Layer 5 of a small transformer language model trained on English Wikipedia (16 layers, counted from 0, width 128).
A neuron's activation on a vector x is SiLU(gate . x + bias) times (in . x + bias), where the dot is the dot product.

Input weights of the MLP neurons that the questions are about. A number n stands for n times 0.0017.
n111 gate (bias -0.118): 32 27 -340 -173 -40 -44 3 -29 23 37 -39 -79 -73 201 -82 40 -57 -98 -226 105 49 49 81 -96 -48 -26 128 48 161 -62 70 -20 -122 0 -36 83 -49 -20 166 100 100 -52 -113 45 -92 -31 -259 -53 128 -194 88 -158 144 -87 -90 -121 -70 189 156 -23 75 -55 -29 -17 -192 95 300 -147 34 74 93 -51 -80 186 18 -41 -109 -82 -105 -128 -31 0 -200 65 -52 -242 13 184 -45 104 -26 -196 13 -36 -29 112 -84 -186 96 250 -170 3 40 -32 87 16 -7 30 122 51 -62 114 86 49 64 107 -89 29 6 161 -37 -48 -63 -121 84 -222 -55 58
n273 gate (bias -0.014): -64 152 193 -76 238 -111 -144 -139 40 83 131 -29 -126 -85 -161 209 -77 4 35 -188 -94 -336 203 -4 -49 198 -247 12 -30 14 103 -77 -13 -112 79 68 209 78 -19 4 -145 57 48 -68 4 -50 50 -83 131 -81 230 29 -43 -108 -35 -194 -230 236 -105 51 133 -57 -58 285 29 -105 127 132 48 41 55 111 25 27 -287 -77 173 -144 195 -146 19 -31 -65 -156 58 -199 56 201 69 104 -11 171 -150 -18 87 -21 69 -19 3 64 39 85 52 -56 152 14 -77 191 139 -148 183 -152 -27 19 -89 173 -77 192 3 -112 -246 -100 -4 54 27 114 -18 75
n278 gate (bias 0.008): -86 107 146 9 0 -101 138 149 230 0 121 -226 77 9 -62 302 -116 5 -323 112 184 28 -282 46 -211 9 -37 24 -135 -105 42 -69 -177 83 50 126 -297 208 107 151 47 145 -56 -240 37 -145 34 214 -14 -108 -158 -366 32 23 -147 217 28 161 -115 -37 -269 -68 -91 125 -182 37 58 -75 272 0 -160 122 22 82 -160 333 159 -82 347 -272 117 -44 359 -154 64 -74 -4 -203 247 161 18 -9 -356 5 188 -269 -295 -5 -217 114 316 116 -61 214 0 -26 176 114 -9 143 -31 0 10 123 104 132 -27 -176 -97 -80 91 180 -97 -39 74 -181 91 -27
n367 gate (bias -0.062): -93 -221 -151 22 -77 -17 39 -260 -465 -186 147 -27 115 -39 -39 32 17 179 -74 -105 -183 -90 270 -72 -173 -222 -81 435 61 -89 -173 -117 -20 94 253 -202 50 32 176 157 -73 44 155 -141 -270 -273 94 -38 18 -95 19 -5 -92 4 -14 -377 228 89 161 0 -22 0 -138 197 -208 -89 70 13 -316 230 -59 -26 -188 -57 -92 43 86 -5 -5 0 -57 -138 208 61 164 182 146 -142 -85 346 94 -224 92 -67 148 -48 -261 -61 275 0 -110 -42 -38 56 -27 -168 -59 -222 -23 69 125 13 113 -48 -84 124 321 -57 -26 60 -5 232 -5 285 -19 158 199 -80
n372 gate (bias -0.027): -128 -68 -154 -166 -74 -280 -189 -116 -150 148 -160 -74 -23 386 -180 113 28 24 -159 56 22 -4 -161 78 -85 259 -69 108 134 -158 29 86 -33 -130 -61 -92 -103 -88 -121 -9 -167 -157 -128 24 -53 -120 -60 73 151 -288 -313 -94 299 92 61 29 216 65 -45 -70 -77 113 -198 26 -74 65 -163 -62 0 142 -191 -32 131 -309 93 -8 -144 111 55 -37 181 4 -73 119 258 70 -94 259 -158 -43 -163 16 177 162 142 171 -249 236 85 -164 4 -53 -217 142 21 35 131 -118 -29 -189 -23 167 -115 83 80 -24 -190 -64 -106 -109 8 64 -176 -112 -39 -68 173 -40
n505 gate (bias -0.092): -17 3 -90 -53 86 -10 -164 -125 74 -187 -54 -132 127 -38 -205 69 144 103 -86 -59 -206 25 70 -82 -15 -79 14 209 317 -278 -29 32 -29 -18 0 111 -29 51 41 -46 -330 -38 -29 -14 -32 56 -22 -111 62 -238 121 -96 114 262 30 -47 238 -145 -57 -175 165 -3 113 122 -18 -7 190 78 74 22 4 0 156 -41 -61 31 111 -4 80 50 -142 -109 63 -30 -161 -34 17 -127 0 37 89 -53 -69 67 286 173 -74 -146 60 -11 -101 66 -158 -34 167 -61 -182 102 146 51 206 99 -156 140 -136 67 127 -73 7 266 52 -120 196 101 -53 -14 -172 91
n615 gate (bias -0.097): -51 -130 -43 -111 77 56 141 14 -70 267 -133 49 129 24 -134 -100 -101 -63 99 68 -143 -35 69 -32 -65 -39 -42 110 -64 45 -25 -52 149 87 183 -7 169 104 85 23 -132 86 244 72 -10 -146 158 33 -286 -137 62 -116 -102 -34 22 21 -67 111 -49 28 83 52 -149 29 18 52 14 -7 136 -147 23 -144 -17 -4 173 101 -71 145 22 -223 18 158 -180 -33 76 -30 -70 -296 -362 210 199 219 104 -97 174 119 96 140 -43 -119 14 -97 17 -27 135 43 221 22 -56 -84 -179 42 113 45 -172 -90 230 3 13 32 105 -59 -137 -214 -11 65 -165 -10
n641 gate (bias -0.069): -81 47 -48 21 185 -178 -111 53 165 126 -145 205 -12 -238 -131 -158 -7 68 -98 0 104 -29 108 -7 153 80 25 45 102 -125 -7 119 -128 50 -36 53 -7 41 -57 176 180 -110 -26 -14 40 124 -382 82 42 -229 -101 228 197 -117 149 -236 -44 -61 25 18 110 23 53 45 -22 -4 14 24 -51 -18 -23 -134 46 -208 74 -90 116 116 19 259 -15 90 23 -267 124 -8 27 -33 -30 15 -65 68 -22 18 -133 -70 48 -79 -203 33 106 -211 171 198 -242 -138 -61 -148 87 -115 269 -93 256 -188 184 64 35 70 -24 -18 -79 -15 -206 15 58 92 107 -159
n654 gate (bias -0.062): -143 81 141 -94 12 -161 -46 23 -28 49 103 -142 242 -119 -99 89 -95 -102 -15 -96 -182 40 -135 107 -25 -167 -339 249 -36 -70 240 -182 -79 31 191 19 4 222 -17 82 -210 -214 40 81 -202 -136 -149 -142 -50 -177 -159 -40 123 128 -63 -275 -36 -137 -232 -302 31 -190 -66 95 187 294 200 38 26 -20 -43 23 207 -12 -55 -42 -108 -99 73 -134 75 299 -191 -45 -4 304 60 105 8 -121 -16 -51 45 -110 -94 150 154 87 119 -147 -97 176 -67 27 36 185 206 -85 83 -50 4 67 21 46 62 -86 -61 -192 -76 36 21 83 -16 150 13 112 179 -179
n665 gate (bias -0.028): -30 -71 -31 -66 -17 -54 90 46 70 76 91 -234 -30 -111 103 44 116 -7 169 68 -57 -60 111 -74 208 -108 143 -53 12 -33 -156 -57 43 -157 -136 20 98 72 32 62 17 178 14 79 -13 123 -190 -60 -134 49 24 -10 -183 99 -170 -86 -7 23 10 111 53 -158 -83 171 -81 57 -20 -96 -22 79 40 -62 85 70 -173 164 61 -21 17 -23 77 -177 28 80 -393 -179 -48 10 210 116 -27 -130 -93 -186 -53 -244 -41 -88 185 117 124 -37 25 -174 -68 128 -50 55 94 181 -19 13 -28 -175 -118 66 223 23 148 178 163 -148 -37 92 61 -154 -138 10
n702 gate (bias -0.056): 220 -53 100 143 69 -108 -22 60 -53 126 -83 -224 -97 -248 -87 136 -84 -219 -41 -22 -57 38 177 -160 -150 187 15 0 87 -90 127 -57 -7 61 158 -48 -57 132 321 103 -182 71 208 -179 -42 -95 -12 75 -52 89 106 309 -152 7 -44 -47 -112 45 264 -57 49 7 -38 75 -249 317 103 -29 133 -70 -128 -30 52 -12 -393 168 -73 -103 59 -110 -128 18 -184 182 11 28 250 -163 187 -36 80 4 -78 72 -68 -26 -210 -16 218 -23 59 -11 32 26 23 -181 8 -31 -168 -103 -114 94 63 -61 7 34 183 0 -76 -47 -79 -224 -4 -245 -150 -52 49 123
n111 in (bias -0.012): -112 -118 -126 -47 22 -66 -55 -6 -224 193 59 -73 -152 -40 -52 -114 -43 73 89 19 -167 -3 3 306 -89 131 19 87 81 126 0 29 14 60 223 -12 -204 -7 17 -45 -155 12 77 -37 3 -40 120 18 -22 89 145 -73 -80 -128 -10 -133 -148 -73 -50 -70 6 -123 -327 -109 -6 -6 200 -73 -96 -7 155 171 -102 33 -45 -31 90 145 -75 184 -157 6 -130 63 63 -61 42 23 73 50 -73 25 -42 -179 155 -34 54 57 60 69 -87 168 -30 -156 -129 3 32 49 0 -49 159 145 27 44 -171 66 61 -49 -195 -221 -30 -90 83 -13 -231 -78 91 28
n273 in (bias 0.011): 153 -56 85 59 70 104 -3 -166 169 -117 -203 166 -78 81 -13 -85 -186 -80 -291 52 -25 -110 103 -70 173 -50 126 94 79 33 27 -126 61 17 -168 36 218 20 28 -40 -122 -157 158 -261 123 -31 66 -25 194 74 7 40 -13 -167 49 -85 30 -56 10 191 10 -46 -201 104 107 -241 84 -98 35 -17 -155 101 36 45 187 83 131 -73 -27 219 11 73 -126 118 161 -82 -70 -71 52 25 130 -17 -3 129 -76 113 35 91 -175 86 104 182 -117 -3 -10 133 0 -10 -117 -109 -78 142 59 103 -160 -10 13 -117 -6 10 149 -105 -23 -18 -235 -62 59 -98
n278 in (bias 0.046): -100 37 63 -42 -115 25 136 87 -7 -139 228 147 -4 -51 94 47 16 -176 89 83 137 46 -88 13 -85 198 -65 24 90 -136 -63 -187 -36 -82 -113 176 -132 60 45 71 13 -45 113 122 -190 -168 -155 164 86 -29 -129 10 -105 77 -97 157 43 293 -78 69 -162 -212 6 55 -69 104 -70 -56 137 44 -139 -13 201 17 -57 95 3 7 206 20 79 82 117 -150 107 28 181 -7 31 152 -144 -33 -125 221 78 35 -9 -38 -212 -44 179 116 -90 25 120 113 53 222 82 98 -66 10 -298 -28 -48 62 -3 -102 22 20 58 7 7 17 119 -13 -71 35
n367 in (bias 0.009): -264 157 17 16 -13 -142 -78 -105 -168 47 -4 -153 -33 13 -87 63 25 36 -41 107 -188 84 84 218 -37 36 -71 -102 101 -177 -79 -201 32 -26 295 -111 160 27 117 -187 -205 201 33 220 -52 -58 65 -129 -41 -134 158 -26 13 64 45 30 30 -229 -13 -131 -10 -96 -138 139 -56 55 -22 56 65 -47 81 -32 -60 -65 -154 -3 79 0 -60 -65 -147 -53 150 210 -109 -205 -84 83 109 45 -104 65 80 -71 -16 -104 19 -174 -146 174 -44 9 -65 91 -83 130 -182 50 33 175 43 6 132 66 -45 167 0 47 9 50 91 68 -7 7 -114 -89 128 131
n372 in (bias -0.129): -20 -76 -28 -153 52 -65 -7 -64 -27 95 48 168 -194 123 -92 7 30 146 0 -87 44 120 -99 -254 -50 7 -232 -25 -44 98 -235 3 -28 3 -44 -177 -151 -235 -105 -26 -133 -182 -55 147 -44 -14 72 -6 -63 -153 -67 117 210 -131 -250 122 -31 -184 -7 -276 57 174 125 75 41 -14 -120 85 29 -25 108 157 133 -97 103 56 -128 171 -32 34 187 -75 126 18 -159 80 -88 -157 -179 -119 143 7 130 -54 -7 7 78 108 -29 -4 77 136 -159 -234 -115 124 -58 -225 96 -224 190 160 -25 -22 74 34 -7 -27 -7 38 4 -7 -75 69 150 -50 37 -114
n505 in (bias -0.033): -34 147 10 13 22 -235 -52 -19 69 23 45 -41 92 -96 -88 -139 -3 60 -18 71 95 -355 66 -60 -66 -51 -47 3 -35 144 93 225 -78 92 -113 133 -115 49 -80 86 275 -87 -80 71 -102 -33 0 -27 -222 106 -43 -143 52 97 -258 -120 -148 50 -25 99 204 -73 0 -56 153 44 -22 45 -111 29 65 78 15 -103 -7 34 -160 -165 134 -57 117 58 -70 10 9 -7 15 126 -136 -130 -158 -85 -143 160 79 55 63 -146 -60 72 -192 50 -84 147 -71 88 267 78 -114 6 18 28 96 -71 -56 144 15 -46 33 -65 138 -117 -127 -70 -7 87 -87 12
n615 in (bias -0.033): 216 19 -10 114 41 61 -140 50 132 -221 -33 -95 19 -26 163 163 33 54 112 66 0 -146 -53 -41 -141 55 91 -43 -22 -81 -110 102 -22 -226 151 76 198 104 100 196 -100 63 -189 -80 -132 -11 -82 125 26 61 -158 3 46 -130 165 17 124 -256 -71 102 47 -16 -81 -88 -72 152 92 113 -6 -153 85 232 63 -53 -91 -52 -291 -85 -126 85 -11 39 121 -141 -164 -159 55 173 -206 29 -163 -145 31 178 111 264 136 -86 153 115 36 98 145 -16 -79 0 112 136 -3 92 45 74 78 33 -40 50 66 -165 16 121 -137 -100 14 0 101 -13 -20 -137
n641 in (bias 0.080): -37 -85 38 -112 151 100 66 50 -61 85 163 -17 42 3 -16 -247 102 -75 -99 20 -40 -181 14 0 -60 41 -7 -176 -65 -112 17 -123 3 -61 226 -30 165 -91 151 212 -49 191 -93 127 218 -57 18 87 -37 -34 74 -48 56 80 -98 178 -229 34 -71 3 -13 -95 -108 0 179 -125 -43 104 29 21 -48 190 -80 133 22 -39 -107 -96 91 -10 -197 -23 -68 -43 -199 95 -238 -171 -68 -7 204 -112 35 -172 51 -76 42 143 19 56 -120 136 -155 -49 -3 -62 -62 256 -147 184 -129 -132 -103 -11 -124 -71 198 -106 -10 -87 177 -47 233 133 15 7 -276 34
n654 in (bias 0.062): -115 -68 -55 13 -10 -81 -143 84 -220 82 34 174 109 -12 237 -39 6 -16 -62 40 -234 -98 3 95 -49 -153 -41 -87 32 69 -67 13 -46 -252 -13 124 -57 191 -10 200 136 -53 -51 149 -48 79 3 102 -31 -95 59 29 -200 22 141 -3 -199 -142 9 -48 -13 -67 -119 0 147 79 31 45 -54 -23 134 174 98 143 -89 -33 42 86 33 -13 -10 112 -113 -23 -28 30 -30 233 -50 -113 -44 -82 -36 3 -9 117 193 -66 -68 -173 -111 -26 -81 -46 94 -160 79 -62 41 15 49 -113 -109 196 -40 -59 116 -136 58 240 -177 -170 -232 47 149 149 87 47
n665 in (bias -0.065): -65 -49 -40 -105 0 41 -143 171 -33 -17 21 161 -22 241 -186 17 -117 59 -48 -22 237 30 -146 162 215 73 -46 -45 -141 62 -10 49 12 -16 -88 -148 -27 -61 181 -161 -195 -58 87 -48 36 141 -201 -75 -164 -188 -44 0 90 -107 171 -30 43 102 115 -50 16 21 -52 -62 -7 -111 -74 107 134 -240 25 -71 -96 -104 -103 -105 50 -195 -163 -49 38 -16 -118 82 244 -201 -3 24 17 -17 36 144 122 29 -111 -19 88 -87 50 -31 -16 -263 -103 -95 13 31 33 -108 0 -235 154 26 -110 63 61 -72 10 193 -136 -125 96 270 -26 115 106 42 32 68
n702 in (bias 0.015): -116 -65 -46 -111 -64 155 34 -82 -140 60 70 -26 193 -6 -28 33 114 -6 143 -37 -28 -58 -79 -16 57 -155 -99 -91 93 79 -285 170 -122 -99 -124 244 -35 190 -166 42 173 104 39 -132 -6 -194 165 82 -115 90 -70 -22 -16 192 126 105 29 -137 -258 -19 51 -27 0 -117 103 19 40 119 -52 -13 132 -44 -106 13 10 213 -133 33 69 -86 -105 15 -20 -120 19 3 64 -79 -60 61 -77 29 -36 -76 226 65 -37 -114 -96 -36 88 -80 100 -46 212 -61 119 168 106 90 -64 29 54 -44 -6 95 -80 -100 46 89 -116 -71 -135 -250 92 223 54 104

Each question shows a token from some text and the vector x that enters the MLP there. A number n stands for n times 0.0077.

" was": 94 -144 102 -70 136 274 -2 95 38 47 140 3 82 278 -34 108 279 -76 -221 -45 -123 55 -131 131 -144 -37 76 -61 -80 -118 8 -84 -54 198 17 -172 35 205 -148 -108 -18 29 73 -53 196 147 111 -111 -47 -95 -140 40 127 -44 -259 7 -229 -67 225 139 147 -115 -124 -144 17 125 -4 373 31 109 46 -232 -23 -75 133 -79 -5 123 6 231 -65 186 125 186 185 -109 45 159 104 -23 10 21 18 102 125 -125 210 -163 125 -94 164 234 87 64 -65 -180 -107 242 63 90 36 70 82 -141 0 -49 -75 98 -102 138 -61 -42 -276 26 62 186 -188 71
The neuron with the highest activation: n641

"sp": 329 -198 103 -127 104 216 116 -158 -64 186 128 -14 107 181 64 26 264 -57 -105 -134 -128 -40 -208 199 -28 4 47 80 -175 -39 0 -56 136 140 -69 -172 -131 136 -69 5 -16 3 -107 -91 71 130 150 -115 1 -191 -41 0 140 -174 -56 -54 -208 14 119 273 46 -125 30 -248 29 100 -35 356 40 140 -22 -220 65 9 268 74 67 -62 24 128 -217 133 137 87 127 -59 120 222 88 85 -85 -73 -10 90 146 -105 148 -169 158 -50 33 144 -46 57 -110 14 -45 130 -16 94 -139 26 68 -154 72 -153 -14 101 -120 -20 -147 -66 -333 -6 -89 154 -246 70
The neuron with the highest activation: n367

" years": 52 -94 37 -100 44 204 135 24 27 43 100 5 106 252 150 -24 365 -14 -159 -72 -149 89 -211 109 -170 -74 4 -27 -180 30 -14 61 -68 156 21 -164 -94 150 -97 -12 -81 2 119 -54 107 125 154 -166 21 3 -115 36 146 -96 -256 -4 -256 25 221 191 122 -47 -65 -311 -36 84 -98 297 -86 110 -93 -238 82 -40 110 -113 28 -43 -80 86 -42 121 216 209 191 27 107 170 150 -1 -73 4 -67 61 160 -142 112 -190 157 -116 98 292 -17 30 48 -91 -146 285 -38 100 63 73 122 -186 120 9 15 5 -127 -10 -56 -24 -275 -23 1 88 -258 63
The most active neuron and its activation: n273, at about 0.47

" Venezuela": 145 -85 48 -27 103 319 61 139 49 89 117 57 98 237 104 131 271 -48 -162 37 -125 53 -199 38 -157 -70 45 183 -62 -26 -32 16 10 68 -100 -158 -7 149 -184 -175 -155 54 -60 91 171 164 40 -141 51 -144 -74 120 151 -109 -207 9 -189 -144 146 148 21 -122 -45 -153 43 161 -239 257 2 151 -47 -210 118 67 229 -193 64 42 -50 192 -54 172 231 134 152 -161 60 214 156 145 -125 -9 70 18 23 -125 100 -192 81 -77 72 239 -66 -22 -66 -36 -2 228 53 62 -101 51 47 -128 57 -75 45 110 -209 70 -44 -130 -221 40 -77 163 -282 4
The neuron with the highest activation: n505

" against": 157 -103 4 -137 152 193 147 54 -13 96 167 -12 94 206 58 133 227 -66 -106 -21 -37 -32 -199 169 -259 -83 82 107 -174 -117 55 -53 -15 207 43 -148 -37 176 -190 -68 -111 114 -10 -73 76 217 200 -167 -46 -108 -172 65 122 -156 -173 54 -203 -45 197 166 41 -101 -5 -100 59 95 -105 343 121 161 78 -199 43 -28 129 -18 139 -45 -28 228 4 165 106 161 153 -103 63 185 163 31 26 -88 8 95 138 -118 97 -278 152 -66 231 205 82 -34 -17 -92 -23 226 -37 58 48 51 5 -93 96 -132 20 37 -65 12 -99 -3 -347 -4 -73 166 -218 111
The most active neuron and its activation: n278, at about 0.32

"\n\n": 110 -50 23 -130 74 255 176 27 55 5 107 13 119 265 -7 88 212 -7 -241 37 -130 88 -164 122 -153 -4 145 6 116 -153 -4 -127 -70 123 70 -163 -63 122 -110 -55 -86 39 -25 46 205 228 147 -117 -5 -73 -84 -75 121 -108 -220 59 -215 -38 347 143 108 -187 -126 -223 -35 149 -34 381 -9 176 -17 -231 -41 46 126 -61 55 -12 -62 193 -94 177 91 165 101 -164 131 218 173 33 91 4 48 66 90 -129 194 -158 82 -77 182 159 -82 -31 15 12 -66 176 -20 16 88 79 80 -191 -7 -75 -21 80 -28 55 -76 -73 -264 -110 62 219 -229 93
The most active neuron and its activation: n111, at about 2.1

" kn": 263 -150 104 -226 120 156 154 -10 48 -8 207 71 140 270 -10 83 227 -77 104 -125 -104 -80 -125 172 -163 -69 147 102 -53 -112 -211 -7 53 135 75 -172 -66 126 -74 -48 -44 143 21 -84 140 153 163 -298 28 -47 -144 93 76 -143 -199 103 -202 -51 207 181 62 -189 6 -199 63 16 -67 246 -17 190 91 -203 71 -77 95 52 109 -3 -43 100 -122 110 123 221 174 -93 123 197 73 -66 4 69 206 116 227 -137 108 -169 205 -91 141 140 78 32 -76 -33 -3 159 95 -27 36 49 148 -208 69 -50 -65 -27 -120 57 -15 -127 -236 -7 -107 82 -212 72
The neuron with the highest activation: n654

" people": 151 -134 139 -108 144 316 87 118 43 97 154 54 84 284 66 44 302 -77 -19 -14 -82 48 -189 108 -200 -95 26 109 -70 -113 -33 59 -20 83 31 -127 -22 186 -106 -76 -42 87 124 -78 134 78 111 -144 39 -47 -157 84 111 -129 -207 -54 -236 7 233 227 150 -113 -16 -204 39 82 -131 276 0 155 5 -189 58 35 194 -150 10 4 -30 157 30 190 192 250 86 -84 117 167 166 28 -24 -3 22 -11 203 -67 166 -170 116 -58 85 289 -82 87 -72 -51 -109 238 80 62 117 45 85 -74 74 -38 90 5 -137 67 -66 -97 -336 -21 -106 153 -219 3
The neuron with the highest activation: n367

")": 229 -208 70 -80 145 165 34 50 71 24 207 21 96 238 105 -6 260 23 -134 81 -23 95 -132 2 -166 -13 124 16 -25 -66 1 -165 92 172 64 -165 -134 96 -184 -61 -120 85 51 -88 72 106 128 -199 63 -92 -113 37 149 -102 -135 60 -265 -48 222 220 73 -279 -44 -171 31 124 -75 391 58 89 34 -148 81 20 154 -152 9 -12 -78 265 -24 237 111 150 136 -33 120 176 140 36 -23 -52 35 -62 101 -203 131 -151 261 -65 108 179 -13 15 29 -97 -12 187 -140 70 75 15 134 -173 118 -159 -49 69 -89 64 -50 -37 -252 -26 79 199 -212 -18
The two highest activations, in order: n367, n505

" struggle": 69 -140 11 -68 78 213 178 82 10 156 70 96 12 187 119 102 341 -33 -109 -155 -128 1 -172 115 -3 -31 38 21 -64 4 57 47 6 141 -7 -125 -60 250 -167 -51 -68 66 3 -134 79 128 174 -63 -52 -105 -125 46 126 -204 -174 63 -139 32 242 163 63 -20 -66 -139 46 6 -181 267 3 170 -11 -280 -7 -109 248 -95 136 -37 -52 141 -77 150 176 169 162 -149 75 134 140 25 29 -5 119 44 84 -239 37 -153 115 -133 81 316 68 6 -153 -125 -64 247 0 105 -2 63 5 -173 48 26 59 -55 -171 106 21 -26 -291 11 27 150 -413 3
The most active neuron and its activation: n367, at about 0.31

" with": 244 -178 46 -151 108 186 76 5 29 37 190 -44 26 250 44 67 277 -48 -66 -29 -23 25 -253 185 -228 -56 115 81 -206 -199 127 -102 13 190 87 -156 -49 123 -179 -102 -80 71 45 -19 121 127 248 -165 -73 -68 -92 35 107 -106 -106 52 -203 -93 164 174 58 -157 -117 -106 47 158 -2 411 16 98 46 -208 110 -50 166 7 76 -42 -13 271 -18 107 95 175 139 -45 90 183 92 68 44 -137 39 -23 132 -75 139 -246 80 -165 205 196 91 -24 20 -97 -14 153 68 36 -22 30 72 -70 50 -105 10 186 -119 67 -136 19 -318 -20 -31 160 -132 66
The three highest activations, in order: n505, n615, n372

" he": 177 -247 77 -57 79 101 128 100 21 49 257 53 29 305 85 66 253 -11 -87 -78 -38 -9 -289 220 -40 -67 89 87 -64 -50 19 -14 15 259 61 -211 -7 96 -89 -108 -45 183 18 -124 70 86 137 -115 9 -74 -112 1 92 31 -154 -24 -336 10 238 154 149 -51 -60 -221 0 83 -183 353 -24 86 10 -189 81 -67 177 -34 21 53 -59 143 -25 158 22 202 183 -5 90 179 116 4 24 89 67 95 175 -64 169 -222 171 -56 219 150 96 56 -74 -85 -155 166 57 9 45 39 92 -202 -24 -62 -1 20 -120 71 -106 -141 -242 42 19 192 -273 59
The neuron with the highest activation: n367

"|": 101 -81 50 -170 93 204 81 -13 63 66 149 -77 117 281 -38 118 200 -75 -231 -72 -111 70 -224 77 -193 -48 38 -55 8 -99 72 21 -133 109 2 -195 -70 161 -214 -61 -119 29 54 -65 129 153 179 -185 56 -72 -153 72 94 -85 -287 22 -225 5 221 214 39 -138 37 -206 -45 198 -107 328 36 97 0 -158 11 -9 236 -43 68 30 -16 243 -29 266 159 112 110 -45 180 118 121 6 -17 -97 46 34 80 -174 290 -154 125 -70 155 204 -89 13 -12 -51 -109 242 -16 -5 18 73 44 -91 26 -75 15 91 -68 83 52 -68 -266 27 21 205 -233 79
The two highest activations, in order: n278, n615

" cor": 133 -147 153 -164 216 265 52 179 12 68 237 -48 105 209 55 156 173 -134 -93 -160 4 -7 -254 145 -22 -84 24 1 -124 -120 -51 41 72 172 -41 -245 -89 139 -91 -7 -52 24 113 -34 62 130 157 -78 -29 -91 -63 42 -69 -31 -134 -34 -150 -62 324 239 79 -119 70 -243 51 -30 -100 376 6 166 5 -266 124 25 135 -32 56 85 -72 92 -128 117 135 129 99 -96 120 267 199 -24 -23 18 156 62 3 -140 24 -182 41 -82 82 183 -70 45 -96 87 33 205 83 106 53 -51 30 -160 -46 -52 -66 8 -281 125 -1 -58 -246 -41 -83 138 -288 5
The most active neuron and its activation: n665, at about 1.2

" |": 129 -155 53 -183 135 149 155 -32 9 49 195 -1 108 274 19 79 274 -90 -145 30 -21 36 -176 100 -185 -26 87 0 -43 -27 97 -70 38 170 22 -130 -122 72 -151 -90 -152 139 54 2 238 165 191 -165 -3 -181 -102 44 152 -162 -214 37 -249 -42 238 195 88 -271 26 -162 -19 195 -53 351 19 62 71 -124 -20 -31 151 -114 44 93 -22 228 -41 215 143 172 192 -92 176 141 111 -18 14 -190 64 17 114 -155 160 -211 103 -63 37 192 44 -17 22 -30 -70 158 -20 22 4 54 93 -131 43 -139 -68 148 -58 18 -9 -64 -238 40 47 204 -224 92
The neuron with the highest activation: n111

" in": 152 -109 19 -145 132 120 80 87 75 77 131 -33 66 305 63 85 279 24 -100 -101 -79 9 -221 212 -190 -30 123 5 -106 -188 81 -102 46 196 60 -184 1 151 -173 -44 -95 -4 4 18 69 213 196 -193 25 -25 -113 59 80 -144 -180 21 -217 -139 177 141 107 -149 -70 -152 32 134 -60 398 62 186 17 -169 35 20 142 -80 104 53 -74 258 4 211 114 196 162 -82 163 118 158 -43 17 -89 14 142 159 17 80 -190 181 -111 270 234 108 1 19 -126 -65 157 8 -23 66 -26 45 -137 30 -131 -37 159 -90 11 -83 -10 -269 5 26 140 -118 45
The three highest activations, in order: n505, n278, n702

"A": 165 -143 13 -135 179 234 149 -11 79 94 92 -73 54 235 -22 41 253 -41 -270 -14 -126 76 -181 -27 -98 -26 70 57 -116 -110 -25 -81 -47 112 -55 -186 -100 120 -124 -108 -110 42 -47 61 101 153 185 -163 122 -110 -65 -27 163 -36 -240 13 -220 33 199 220 230 -212 28 -239 97 206 -133 359 -1 152 15 -167 59 -16 205 94 25 -23 -87 205 -131 145 142 111 133 -94 119 127 31 5 10 -75 -36 152 92 -100 242 -225 109 -119 162 116 -46 78 -73 -3 -154 207 -24 146 13 16 26 -91 34 -62 -28 106 -69 154 -51 -47 -253 78 -52 181 -209 47
The neuron with the highest activation: n505

" integ": 169 -129 120 -148 133 269 63 18 -86 214 86 -43 38 221 107 66 178 40 -103 -105 -70 -83 -108 132 -78 -56 281 78 -158 -62 6 51 6 105 -19 -153 -76 140 -52 48 -58 37 68 -72 19 247 173 -106 19 -134 -53 -28 8 -144 -172 65 -244 -37 190 238 34 -183 24 -185 -29 46 -182 331 -13 82 9 -255 188 12 197 22 90 16 -58 145 -27 246 163 185 88 -155 180 172 136 32 -35 -13 10 42 -17 -161 57 -158 131 -197 180 289 101 9 -37 -117 -52 188 -62 53 -18 25 84 -241 79 25 -81 25 -162 103 48 -21 -282 -13 -46 51 -297 10
The three highest activations, in order: n372, n367, n665

" h": 155 -95 121 -135 58 224 60 -39 76 86 220 -51 30 281 -16 17 312 -6 -21 -147 -70 32 -170 147 -127 -52 2 50 -77 -91 34 -26 -1 277 73 -193 -34 144 -23 41 -22 72 -4 -84 85 134 229 -143 -32 -77 16 22 72 -117 -245 -56 -109 59 215 163 103 -61 62 -198 15 -21 -219 332 -11 90 25 -186 70 -45 200 46 57 22 -47 190 -241 188 258 74 141 -120 209 216 109 31 25 -78 99 140 122 -136 210 -139 200 -191 178 222 -1 44 -64 -84 -110 143 97 64 3 146 -27 -161 67 0 -15 -14 -154 104 -49 -121 -206 63 -11 76 -289 22
The neuron with the highest activation: n654

"\n": 121 -127 21 -49 81 263 172 -24 53 16 169 -55 131 306 -24 44 215 -68 -246 26 -26 46 -151 68 -182 -2 92 17 129 -84 34 -89 -6 138 54 -122 -44 141 -147 -44 -86 82 36 -15 161 238 177 -239 22 -89 -116 4 92 -66 -324 -54 -197 -64 286 199 145 -168 -20 -166 -56 169 -52 347 -37 180 -79 -157 27 51 147 -80 80 4 -29 175 -69 248 97 146 64 -185 118 219 146 -30 32 -31 48 24 76 -146 201 -175 103 -55 210 201 -52 -42 -20 -26 -77 140 31 65 1 29 57 -125 -7 -103 -23 138 -38 69 -139 -40 -262 -56 95 193 -243 35
The most active neuron and its activation: n372, at about 0.2

".": 138 -96 87 -148 42 122 111 5 23 68 252 -2 107 245 11 -28 205 -40 -257 44 -144 57 -158 101 -140 -26 74 38 -94 -102 45 -112 26 246 -13 -139 -29 87 -64 4 -157 56 10 10 89 192 162 -160 38 -92 -71 18 201 -176 -201 52 -187 -5 221 209 172 -120 -15 -180 0 151 -92 378 -20 153 9 -223 -14 -40 213 -134 56 86 -11 180 -57 180 107 214 81 -64 166 173 181 -8 36 -103 9 -24 142 -155 197 -176 167 -131 70 212 -10 -20 47 15 -49 152 15 95 65 62 119 -100 47 -80 -85 66 -110 46 -95 -47 -332 -122 51 203 -251 170
The neuron with the highest activation: n111

"fe": 157 -212 43 -49 33 96 193 25 -72 167 125 66 76 289 -71 93 305 -27 -141 27 -188 -43 -223 161 -73 -97 51 -22 -90 -87 92 -17 -8 109 24 -235 -100 117 -169 -43 -64 93 12 -113 34 23 124 -97 28 -157 -20 44 -32 -172 -37 -80 -221 -61 170 245 87 -82 40 -258 32 110 -136 332 75 218 -78 -295 89 37 163 -122 91 -75 -67 86 -87 108 4 173 108 -100 49 224 100 91 10 -68 10 88 90 -145 236 -127 122 31 97 204 9 61 -126 -51 -54 251 94 72 -94 50 122 -165 -13 -103 -45 72 -248 111 -4 -138 -319 43 -138 117 -235 26
The two highest activations, in order: n111, n278